Layer 6 of a small transformer language model trained on English Wikipedia (9 layers, counted from 0, width 64).
A neuron's activation on a vector x is GELU(weights . x), where the dot is the dot product.
The model reads these tokens: " from" " the" " Sim" "fer" "op" "ol" " school" " No" "." " 3" "." "\n" "\n" "In" " 2000" "," " he" " graduated" " with" " hon" "ors" " from" " the" " Cr" "ime" "an" " College" " of" " Econom" "ics" " and" " Management"

The vector x that enters this layer's MLP at each token. A number n stands for (n - 500) times 0.0065.
0 " from": 450,685,773,565,562,534,400,517,383,333,533,673,622,517,723,588,580,662,501,429,407,761,696,385,590,737,624,246,320,485,194,512,491,493,456,648,472,374,745,303,277,472,173,531,229,374,712,595,477,503,294,205,527,556,651,339,427,226,680,530,396,595,548,710
1 " the": 494,713,718,517,613,571,424,586,396,336,520,629,599,474,747,589,557,704,533,495,425,810,755,446,668,718,578,329,380,518,144,532,510,445,487,658,447,323,676,223,323,468,188,458,221,377,750,573,482,468,270,185,473,481,608,374,386,275,636,467,339,623,592,686
2 " Sim": 523,634,773,333,583,706,384,698,316,509,343,620,591,533,859,696,577,711,441,581,502,721,686,287,598,759,724,394,423,455,158,508,561,232,509,638,452,448,529,273,322,386,400,339,305,371,698,557,416,514,180,309,480,421,526,393,541,392,680,558,205,458,533,731
3 "fer": 564,675,692,330,680,722,369,586,377,530,160,491,464,635,735,489,648,563,354,684,441,738,748,283,673,632,663,319,370,681,194,676,615,320,515,702,511,540,692,248,413,369,492,354,202,423,708,474,424,612,253,185,365,483,556,365,532,505,474,475,378,540,530,564
4 "op": 617,701,729,301,589,658,433,612,428,517,208,428,523,654,752,577,599,635,133,667,419,721,664,307,700,672,709,377,390,587,156,747,675,321,570,604,465,488,683,288,399,490,491,290,218,291,635,621,413,580,394,251,340,457,568,356,514,467,525,413,418,475,420,653
5 "ol": 603,662,628,273,627,644,370,637,347,469,278,456,486,676,797,570,517,696,142,658,455,710,662,450,604,611,768,450,402,636,192,677,608,177,576,512,503,521,649,254,440,436,551,276,153,368,685,558,452,617,399,287,374,541,641,312,468,408,585,430,448,467,385,766
6 " school": 393,593,724,378,577,739,451,667,432,509,407,561,618,549,734,584,576,654,254,490,418,837,697,315,610,539,733,427,357,571,150,559,542,320,629,555,448,446,697,264,448,430,426,408,200,281,634,697,366,644,305,268,352,482,798,279,404,359,538,341,464,579,542,743
7 " No": 385,744,744,338,572,688,323,630,422,433,384,558,616,601,720,546,588,692,288,509,567,659,665,282,648,736,574,477,251,496,198,636,486,260,630,528,418,535,620,152,436,480,446,406,224,453,717,650,384,445,170,239,320,467,743,356,504,479,627,622,475,487,519,747
8 ".": 438,720,770,527,449,635,440,563,458,473,448,607,510,670,634,592,466,584,330,437,440,703,728,374,630,709,575,267,350,632,220,559,491,347,530,581,615,492,753,258,320,366,442,504,199,452,852,636,392,502,256,156,464,264,769,410,514,422,743,464,252,530,476,576
9 " 3": 424,751,847,477,495,696,335,504,501,489,397,483,453,676,658,613,459,646,347,573,462,770,897,282,638,576,539,391,283,422,361,459,456,325,449,660,467,628,558,343,499,606,284,419,149,472,817,681,476,481,186,200,432,486,727,459,430,334,730,450,350,470,517,529
10 ".": 445,661,761,578,492,576,431,576,391,504,469,613,478,704,666,599,471,531,355,491,375,721,878,390,546,665,691,261,401,508,295,526,456,348,481,589,592,566,699,262,299,440,385,459,102,509,879,717,446,468,249,275,449,301,756,420,466,366,745,411,311,470,469,565
11 "\n": 471,664,835,538,568,581,382,414,384,523,615,629,556,554,693,601,617,716,384,486,392,724,764,451,539,703,559,271,341,552,172,414,538,338,471,717,560,343,625,289,249,477,169,456,252,445,795,655,452,378,340,207,379,504,659,471,447,315,686,531,334,691,527,569
12 "\n": 500,655,832,551,524,593,369,424,372,513,623,620,563,530,685,615,619,674,422,514,390,755,759,439,548,711,504,279,369,565,141,434,527,308,476,703,533,372,632,271,267,459,194,466,248,439,823,660,460,335,338,222,377,507,681,451,458,306,660,526,349,687,537,598
13 "In": 487,606,749,462,519,632,427,471,356,502,424,558,564,652,712,642,592,498,348,520,341,702,972,473,679,734,523,325,327,500,154,495,627,299,538,680,542,470,609,376,418,530,291,542,256,311,725,680,451,446,91,210,492,491,472,421,571,193,585,528,423,467,590,678
14 " 2000": 476,507,815,264,526,601,474,554,420,468,447,502,535,549,556,614,581,554,302,692,438,719,924,530,645,527,660,469,288,608,187,333,507,324,570,735,463,498,624,318,460,555,314,426,181,311,757,692,521,606,285,183,383,412,573,381,598,242,688,392,603,349,559,689
15 ",": 455,622,743,360,395,513,568,481,419,535,475,649,498,577,550,626,513,641,236,388,405,841,868,527,760,633,644,422,363,582,201,463,530,268,373,597,609,501,691,321,326,502,279,333,233,348,826,595,492,524,374,204,311,402,617,437,591,379,702,408,511,419,567,742
16 " he": 457,653,761,477,445,562,402,755,436,592,365,641,439,514,621,707,533,722,433,422,345,815,838,438,696,622,646,362,428,388,245,517,630,193,391,694,502,458,561,225,463,498,333,386,229,318,745,692,404,607,242,318,321,328,607,354,558,389,685,354,512,616,486,660
17 " graduated": 422,607,760,351,465,758,398,444,506,573,379,659,569,615,677,763,722,606,431,461,465,781,628,302,634,556,676,275,297,403,241,580,569,302,561,586,570,504,671,128,424,402,348,462,319,401,560,710,402,717,370,260,289,348,571,419,402,374,567,324,437,520,646,838
18 " with": 491,669,734,297,567,809,449,559,459,512,441,652,575,503,472,691,574,670,416,502,496,714,632,301,760,600,632,304,287,513,327,568,556,303,349,553,467,490,776,36,437,443,349,470,345,278,775,529,583,510,360,250,315,454,438,374,526,326,414,507,500,642,679,802
19 " hon": 493,569,618,286,419,656,472,571,342,518,403,530,541,428,689,622,413,649,303,654,369,840,670,220,703,656,691,247,427,445,301,627,724,204,514,590,518,480,666,187,426,533,470,537,449,384,747,697,344,405,267,194,429,335,643,428,560,368,621,500,429,485,704,785
20 "ors": 449,718,726,333,497,692,394,551,429,615,238,567,569,590,624,610,591,600,249,506,360,738,614,250,578,746,749,416,197,609,313,529,598,217,491,737,435,557,637,254,411,341,497,522,273,423,706,623,448,579,417,305,271,554,811,361,570,353,493,399,410,360,514,791
21 " from": 480,646,658,432,507,706,430,500,423,431,366,566,534,603,642,694,670,580,225,421,401,798,645,338,777,646,610,353,273,536,267,703,624,292,364,579,485,535,718,153,364,529,341,537,345,342,644,585,424,512,244,232,493,476,683,335,566,240,531,509,517,476,596,879
22 " the": 529,647,644,398,623,638,443,622,366,294,428,548,552,446,601,678,668,607,498,520,459,833,738,434,840,565,571,464,363,596,193,615,616,371,441,652,470,455,594,106,444,543,281,497,297,296,757,523,488,391,278,190,449,313,546,430,532,264,486,443,376,522,671,844
23 " Cr": 540,609,686,240,598,658,511,575,391,553,426,526,514,496,757,711,515,640,388,614,540,781,678,328,722,650,691,558,375,405,145,636,553,235,630,501,480,551,446,189,421,513,477,204,342,494,767,527,437,422,263,233,376,417,546,281,564,343,623,667,269,462,493,825
24 "ime": 548,668,597,400,605,698,544,748,395,574,275,507,528,644,702,620,725,597,290,682,356,711,633,360,791,503,613,461,408,570,113,657,597,308,578,624,496,574,635,261,387,339,515,316,273,400,720,613,444,551,308,103,343,402,619,294,581,380,494,445,405,306,477,699
25 "an": 561,766,602,425,601,682,413,687,447,549,325,490,561,635,617,635,642,681,156,553,382,804,671,397,696,438,735,569,423,535,156,611,634,254,486,564,475,535,648,207,447,456,560,341,101,339,567,632,447,515,371,197,398,414,641,284,615,396,479,409,411,445,485,796
26 " College": 426,538,669,392,584,680,471,610,444,602,374,536,570,597,684,639,650,693,274,486,395,762,668,266,620,486,634,539,321,469,123,648,690,271,591,483,461,550,674,194,364,532,512,408,246,314,600,715,363,691,295,290,339,332,829,403,521,333,507,448,363,413,565,816
27 " of": 485,621,614,400,529,732,620,624,502,533,314,536,556,523,680,615,573,613,260,515,497,656,733,377,730,673,549,526,266,527,60,708,582,277,329,484,453,574,655,70,309,476,469,483,295,444,577,563,407,468,412,229,405,459,724,463,601,193,531,473,452,489,646,880
28 " Econom": 487,599,654,282,554,744,425,633,385,515,297,587,676,548,682,571,670,724,297,672,421,727,652,256,672,574,682,469,343,493,72,685,596,252,650,628,496,601,628,317,363,369,481,448,312,359,541,506,321,534,436,321,247,330,568,442,608,334,656,421,363,364,554,903
29 "ics": 530,625,703,282,566,725,500,714,492,486,346,531,523,548,598,622,595,684,211,620,399,763,646,339,653,547,574,497,326,602,162,696,616,271,583,588,479,534,729,225,328,449,594,453,320,255,498,603,383,698,450,209,212,467,783,391,472,290,556,461,382,363,461,768
30 " and": 500,609,689,350,454,798,557,696,475,484,314,599,621,572,602,544,573,746,158,513,448,822,726,445,774,589,503,492,405,549,230,653,547,284,349,540,534,474,737,106,331,539,452,462,215,334,532,505,410,574,358,297,246,393,706,501,586,348,451,444,373,481,654,706
31 " Management": 478,570,705,225,638,816,393,544,368,575,371,590,660,630,577,606,604,710,218,567,380,734,685,229,643,567,617,522,292,573,196,698,505,277,545,562,517,617,703,250,345,479,483,499,312,311,587,604,456,709,351,286,262,438,671,442,503,261,542,422,314,398,528,788

Each question shows the input weights of one neuron of the MLP. A number n stands for (n - 500) times 0.002.

n185: 428,363,643,497,532,344,476,521,339,644,559,882,428,621,633,593,465,390,577,620,478,384,334,471,432,432,388,479,389,440,361,461,464,720,487,473,465,709,497,350,620,440,539,536,493,454,536,473,548,478,575,691,480,389,532,532,422,362,662,456,320,382,702,550
It fires most on token 17 " graduated"

n54: 455,608,286,736,604,496,593,183,364,415,618,785,402,331,222,532,437,430,422,543,715,629,563,428,482,582,333,394,656,560,388,307,801,632,651,232,644,435,469,642,445,392,696,655,534,470,538,289,637,456,299,486,316,488,801,438,627,656,382,472,471,602,361,505
It fires most on token 8 "."

n84: 503,236,580,606,614,641,271,532,485,522,465,442,611,395,369,485,480,288,710,271,279,575,637,456,325,279,448,352,665,473,477,291,498,598,491,324,717,666,614,572,412,452,528,559,505,382,646,479,543,629,642,363,613,352,622,479,582,579,429,635,459,314,643,665
On which three tokens does it fire most, strongest first? 10 ".", 26 " College", 8 "."

n82: 430,425,567,407,465,581,319,558,625,521,731,507,837,423,459,485,394,430,342,524,529,192,511,414,499,578,408,528,462,644,461,409,533,534,511,448,531,503,621,609,489,686,339,588,287,208,351,513,613,664,696,571,538,351,559,538,325,459,512,608,540,697,354,489
It fires most on token 31 " Management"

n126: 554,389,465,584,691,509,578,607,307,231,582,483,373,575,450,356,620,551,469,688,181,457,211,409,628,531,557,389,514,582,521,480,555,660,373,648,517,402,488,459,669,315,521,657,646,840,665,515,310,542,528,454,450,358,273,584,575,461,570,499,428,543,443,554
On which token does it fire most, and how strongly? 24 "ime", at about 0.77

n183: 571,543,497,568,420,557,572,439,393,482,274,553,534,539,524,643,432,397,436,529,646,380,375,566,491,609,301,556,591,691,346,377,527,505,793,548,612,574,407,611,561,459,473,430,525,599,449,379,328,473,397,458,442,571,727,510,566,612,588,479,406,436,343,323
Its two highest activations, in order, are on tokens 8 ".", 24 "ime"

n78: 582,499,393,551,637,306,407,449,317,320,696,579,514,318,554,511,761,446,688,558,537,741,275,663,723,688,325,594,636,506,481,417,525,556,593,464,520,319,251,541,645,441,330,311,467,554,353,565,523,738,399,255,486,517,464,452,455,518,419,602,368,388,682,386
On which three tokens does it fire most, strongest first? 1 " the", 22 " the", 0 " from"

n52: 611,398,386,428,656,506,304,577,482,472,556,483,647,670,375,455,444,570,543,136,386,633,703,416,564,510,472,584,546,178,601,249,500,530,507,579,333,524,459,474,483,753,404,382,789,589,522,421,480,301,547,475,379,549,425,545,555,433,649,506,579,560,683,294
It fires most on token 9 " 3"

n16: 420,514,439,504,451,473,574,748,464,425,458,598,672,492,553,528,748,626,392,515,196,602,432,456,439,318,569,465,491,441,471,403,527,546,458,423,534,483,526,542,526,309,342,468,562,782,713,496,373,477,400,690,423,637,317,598,325,643,324,522,744,444,536,495
It fires most on token 24 "ime"

n188: 406,546,514,656,582,231,627,416,248,589,446,688,484,592,390,537,665,418,473,702,521,399,441,440,522,655,569,358,433,595,839,408,653,370,463,571,626,435,428,291,613,364,536,518,541,579,508,485,550,455,667,547,653,437,524,602,153,362,497,284,528,487,339,647
It fires most on token 20 "ors"

n248: 592,443,495,441,680,421,554,325,384,536,372,368,436,474,635,792,426,609,576,381,501,509,676,415,645,487,498,331,517,710,744,438,420,692,422,328,332,306,482,663,368,674,587,426,442,519,469,606,623,527,644,503,308,434,573,434,568,634,384,334,417,422,518,412
It fires most on token 4 "op"

n18: 437,516,608,401,653,369,397,556,502,402,425,369,435,612,540,650,344,362,566,551,610,383,597,541,432,386,520,464,507,551,492,757,695,558,612,546,824,511,616,284,521,681,461,357,587,127,278,462,466,339,617,421,654,622,569,483,532,630,504,472,529,468,498,236
It fires most on token 4 "op"

n168: 600,434,503,665,300,573,430,536,264,619,549,639,281,543,480,563,581,575,667,666,544,488,309,549,336,577,217,633,617,687,461,601,549,412,401,444,514,434,490,450,509,522,374,511,408,353,688,382,417,626,599,500,362,619,280,270,805,676,571,445,507,440,548,373
On which token does it fire most, and how strongly? 16 " he", at about 0.36

n138: 485,410,362,604,550,339,493,611,438,625,404,588,673,727,512,674,487,276,472,607,556,600,549,529,221,564,567,410,428,321,489,532,444,499,721,324,228,241,476,411,529,550,498,512,277,779,525,658,754,474,568,674,354,654,504,685,247,531,516,343,552,322,580,355
It fires most on token 10 "."

n207: 457,717,186,688,357,198,528,547,607,572,610,315,438,414,734,290,275,652,402,554,701,453,651,543,611,709,253,503,467,676,746,812,351,629,351,627,464,341,588,360,710,663,357,507,633,453,506,511,658,404,566,429,438,352,519,377,306,377,562,415,310,487,535,528
It fires most on token 1 " the"

n51: 667,354,529,522,528,750,625,193,392,471,445,534,761,313,382,451,478,257,563,471,384,271,626,579,434,578,472,484,515,438,552,426,805,465,439,811,561,431,606,420,520,682,604,525,408,376,532,612,520,426,482,500,457,713,484,532,647,434,502,860,207,323,400,329
It fires most on token 13 "In"

n127: 563,505,461,513,550,413,591,503,623,507,338,709,512,372,580,519,331,811,581,490,565,446,415,384,493,485,336,426,675,461,501,375,363,607,487,453,462,504,523,309,517,504,449,561,636,577,587,555,473,453,489,571,351,301,435,338,505,625,491,752,590,499,306,541
It fires most on token 23 " Cr"

n29: 459,72,522,842,404,461,502,250,615,232,535,549,552,220,335,524,657,403,591,567,543,218,546,538,625,435,583,308,679,395,800,470,511,730,587,478,712,317,720,537,683,382,600,293,464,233,784,601,472,455,499,236,293,600,638,298,711,562,510,668,429,469,458,607
On which token does it fire most, and how strongly? 0 " from", at about 0.17

n76: 277,536,122,584,381,418,548,444,513,282,528,305,626,652,574,685,629,550,726,471,744,581,633,509,541,611,373,592,378,631,412,499,316,726,378,492,497,361,542,726,537,696,708,574,362,494,479,423,510,198,483,229,427,438,531,515,690,561,550,382,496,459,551,401
On which three tokens does it fire most, strongest first? 22 " the", 1 " the", 8 "."

n125: 638,524,312,850,334,737,696,278,489,429,292,532,472,424,481,337,694,191,560,606,290,446,502,385,726,565,263,551,374,484,403,560,735,503,515,498,669,461,444,589,854,600,459,588,551,87,568,564,401,607,399,445,737,502,449,543,379,559,548,491,513,411,452,439
Its two highest activations, in order, are on tokens 13 "In", 21 " from"

n236: 454,639,373,490,564,528,348,603,648,468,630,611,484,481,552,472,554,322,566,473,340,617,586,306,625,566,478,293,342,453,492,513,300,495,531,354,550,627,532,607,406,653,647,559,718,400,531,238,515,428,593,534,498,530,763,543,511,442,517,401,673,340,489,182
On which three tokens does it fire most, strongest first? 9 " 3", 10 ".", 8 "."

n14: 426,382,593,570,659,611,350,314,717,515,403,432,600,658,385,641,487,346,466,401,424,541,733,717,384,491,497,584,247,442,708,409,424,547,556,485,436,533,399,389,534,475,421,619,759,365,632,442,430,456,568,327,760,571,325,485,665,201,475,540,588,425,602,533
Its two highest activations, in order, are on tokens 13 "In", 14 " 2000"

n4: 634,670,328,435,292,348,453,505,535,320,394,420,690,386,508,447,443,562,577,284,364,435,717,852,517,587,504,591,606,455,292,474,698,511,114,411,397,379,626,497,618,552,416,514,414,335,591,504,493,588,657,744,767,509,632,471,538,432,557,625,642,433,361,386
On which three tokens does it fire most, strongest first? 15 ",", 16 " he", 0 " from"

n231: 382,534,422,564,523,568,497,390,638,600,545,568,696,400,455,502,524,569,393,560,466,760,328,388,409,527,305,650,785,405,503,377,624,388,515,416,355,657,537,608,590,485,532,480,472,676,460,533,373,245,562,564,719,508,589,379,399,293,478,199,469,549,545,578
It fires most on token 25 "an"

n121: 305,333,372,647,541,374,582,472,644,638,512,462,535,449,507,483,623,602,472,475,452,517,526,525,431,393,439,431,451,374,411,365,625,716,616,436,495,416,489,394,416,614,596,450,282,498,373,583,528,522,597,580,483,700,670,575,303,281,534,525,438,589,624,585
It fires most on token 26 " College"

n251: 451,559,644,581,438,497,416,408,653,468,393,382,506,623,293,491,610,349,577,547,487,508,335,669,361,656,596,657,503,407,381,578,647,533,477,508,503,491,631,517,560,584,605,478,393,434,472,657,405,783,596,412,691,420,431,637,397,282,339,434,413,546,466,287
It fires most on token 4 "op"

n200: 404,583,248,545,703,563,564,702,655,789,587,699,451,476,463,549,344,205,474,539,296,443,496,556,578,492,640,576,498,682,611,232,414,512,604,568,436,535,429,390,317,416,501,407,758,448,752,313,323,580,349,398,709,465,510,394,395,532,426,574,451,598,533,454
On which three tokens does it fire most, strongest first? 24 "ime", 8 ".", 23 " Cr"

n67: 417,626,517,391,695,491,513,687,485,399,329,513,521,519,456,531,482,381,357,519,657,640,421,829,450,498,393,652,592,391,680,438,305,668,322,549,436,220,612,386,474,672,209,467,691,539,622,458,438,587,816,460,688,623,574,525,264,390,363,495,232,478,568,460
On which token does it fire most, and how strongly? 1 " the", at about 1

n94: 640,532,337,444,391,525,648,416,773,577,598,674,492,567,531,562,540,298,622,424,264,417,455,639,424,519,537,233,499,558,449,247,346,618,612,416,499,629,401,230,401,480,281,556,336,704,450,628,371,589,550,510,524,675,489,497,610,671,468,623,603,437,434,690
It fires most on token 17 " graduated"

n10: 395,253,528,598,282,466,490,454,635,614,639,490,309,606,621,359,528,412,523,589,482,566,579,454,495,569,542,649,358,542,506,488,573,774,591,564,452,339,542,638,130,479,431,631,220,369,394,477,446,652,608,622,657,537,283,443,403,352,571,466,658,482,738,457
On which token does it fire most, and how strongly? 0 " from", at about 1.2

n7: 647,567,552,550,313,318,305,622,541,305,681,403,738,562,690,735,379,538,263,620,536,475,498,471,318,559,307,481,761,707,615,372,923,566,471,320,363,570,572,203,284,446,661,598,834,551,372,452,401,417,643,636,581,477,536,337,434,253,656,396,588,453,325,396
Its two highest activations, in order, are on tokens 29 "ics", 19 " hon"

n161: 135,366,595,487,800,536,691,545,430,640,424,542,585,487,626,461,617,378,498,427,490,214,410,348,514,641,578,652,435,703,684,519,414,497,581,488,602,478,438,592,168,462,366,678,496,687,751,372,534,628,623,426,353,521,527,547,374,328,455,325,558,568,588,315
On which token does it fire most, and how strongly? 20 "ors", at about 1.2

n100: 587,180,464,750,402,351,351,560,610,453,533,574,218,555,403,675,348,520,708,504,548,396,464,376,450,455,385,377,435,736,539,534,598,411,559,384,470,388,877,467,350,560,725,607,609,805,835,329,418,447,590,256,479,587,539,624,504,482,350,440,631,262,541,645
On which three tokens does it fire most, strongest first? 8 ".", 19 " hon", 10 "."

n162: 612,793,312,547,521,622,600,450,590,679,513,603,698,461,503,404,490,377,316,409,327,438,412,525,528,558,449,501,436,469,660,436,377,341,573,470,279,394,619,405,612,509,611,371,365,545,352,478,721,387,495,583,632,559,494,779,580,425,778,460,418,403,512,483
On which token does it fire most, and how strongly? 25 "an", at about 0.36

n149: 557,504,439,562,463,453,286,732,690,581,471,470,717,466,599,528,327,296,519,246,524,532,514,527,386,706,463,664,485,635,752,486,504,409,680,457,578,398,537,579,473,491,315,243,581,284,581,535,772,576,597,292,477,701,524,387,217,554,275,564,557,322,571,419
It fires most on token 6 " school"

n43: 476,251,481,570,359,717,599,210,446,417,454,545,552,395,345,411,666,459,579,810,358,644,597,701,562,424,360,219,457,493,314,96,526,654,324,298,451,656,418,678,264,534,652,625,420,551,438,643,481,603,824,570,497,535,723,535,713,334,474,465,490,561,583,336
On which token does it fire most, and how strongly? 14 " 2000", at about 0.63

n123: 472,443,536,621,531,412,334,415,488,524,475,409,636,544,417,246,600,496,419,529,445,563,519,481,528,739,606,674,643,322,441,415,577,379,543,546,187,478,284,461,627,394,551,660,579,534,711,470,588,594,433,663,666,524,416,610,369,294,640,458,673,452,383,425
On which three tokens does it fire most, strongest first? 13 "In", 14 " 2000", 9 " 3"

n34: 543,609,348,660,657,421,328,493,704,574,510,447,558,231,522,564,473,654,457,345,365,503,232,659,519,567,399,352,581,330,308,461,463,419,519,555,434,408,622,408,298,609,645,533,652,531,582,677,750,594,584,470,802,438,445,431,488,405,254,478,627,506,490,545
It fires most on token 0 " from"

n187: 560,501,515,338,444,522,488,340,404,458,590,466,570,670,404,495,495,489,622,443,479,270,466,458,499,494,413,462,303,383,518,566,331,703,315,247,426,583,596,319,593,603,235,710,385,711,503,650,415,547,468,548,681,684,468,517,651,612,529,549,728,610,564,644
It fires most on token 18 " with"

n196: 414,676,487,585,429,461,416,592,327,595,608,385,564,393,358,538,547,422,390,601,684,582,351,656,694,460,513,375,458,537,572,489,182,577,595,375,495,674,342,578,508,632,529,399,528,485,494,502,503,609,399,573,608,557,575,557,485,478,501,581,223,415,699,324
It fires most on token 9 " 3"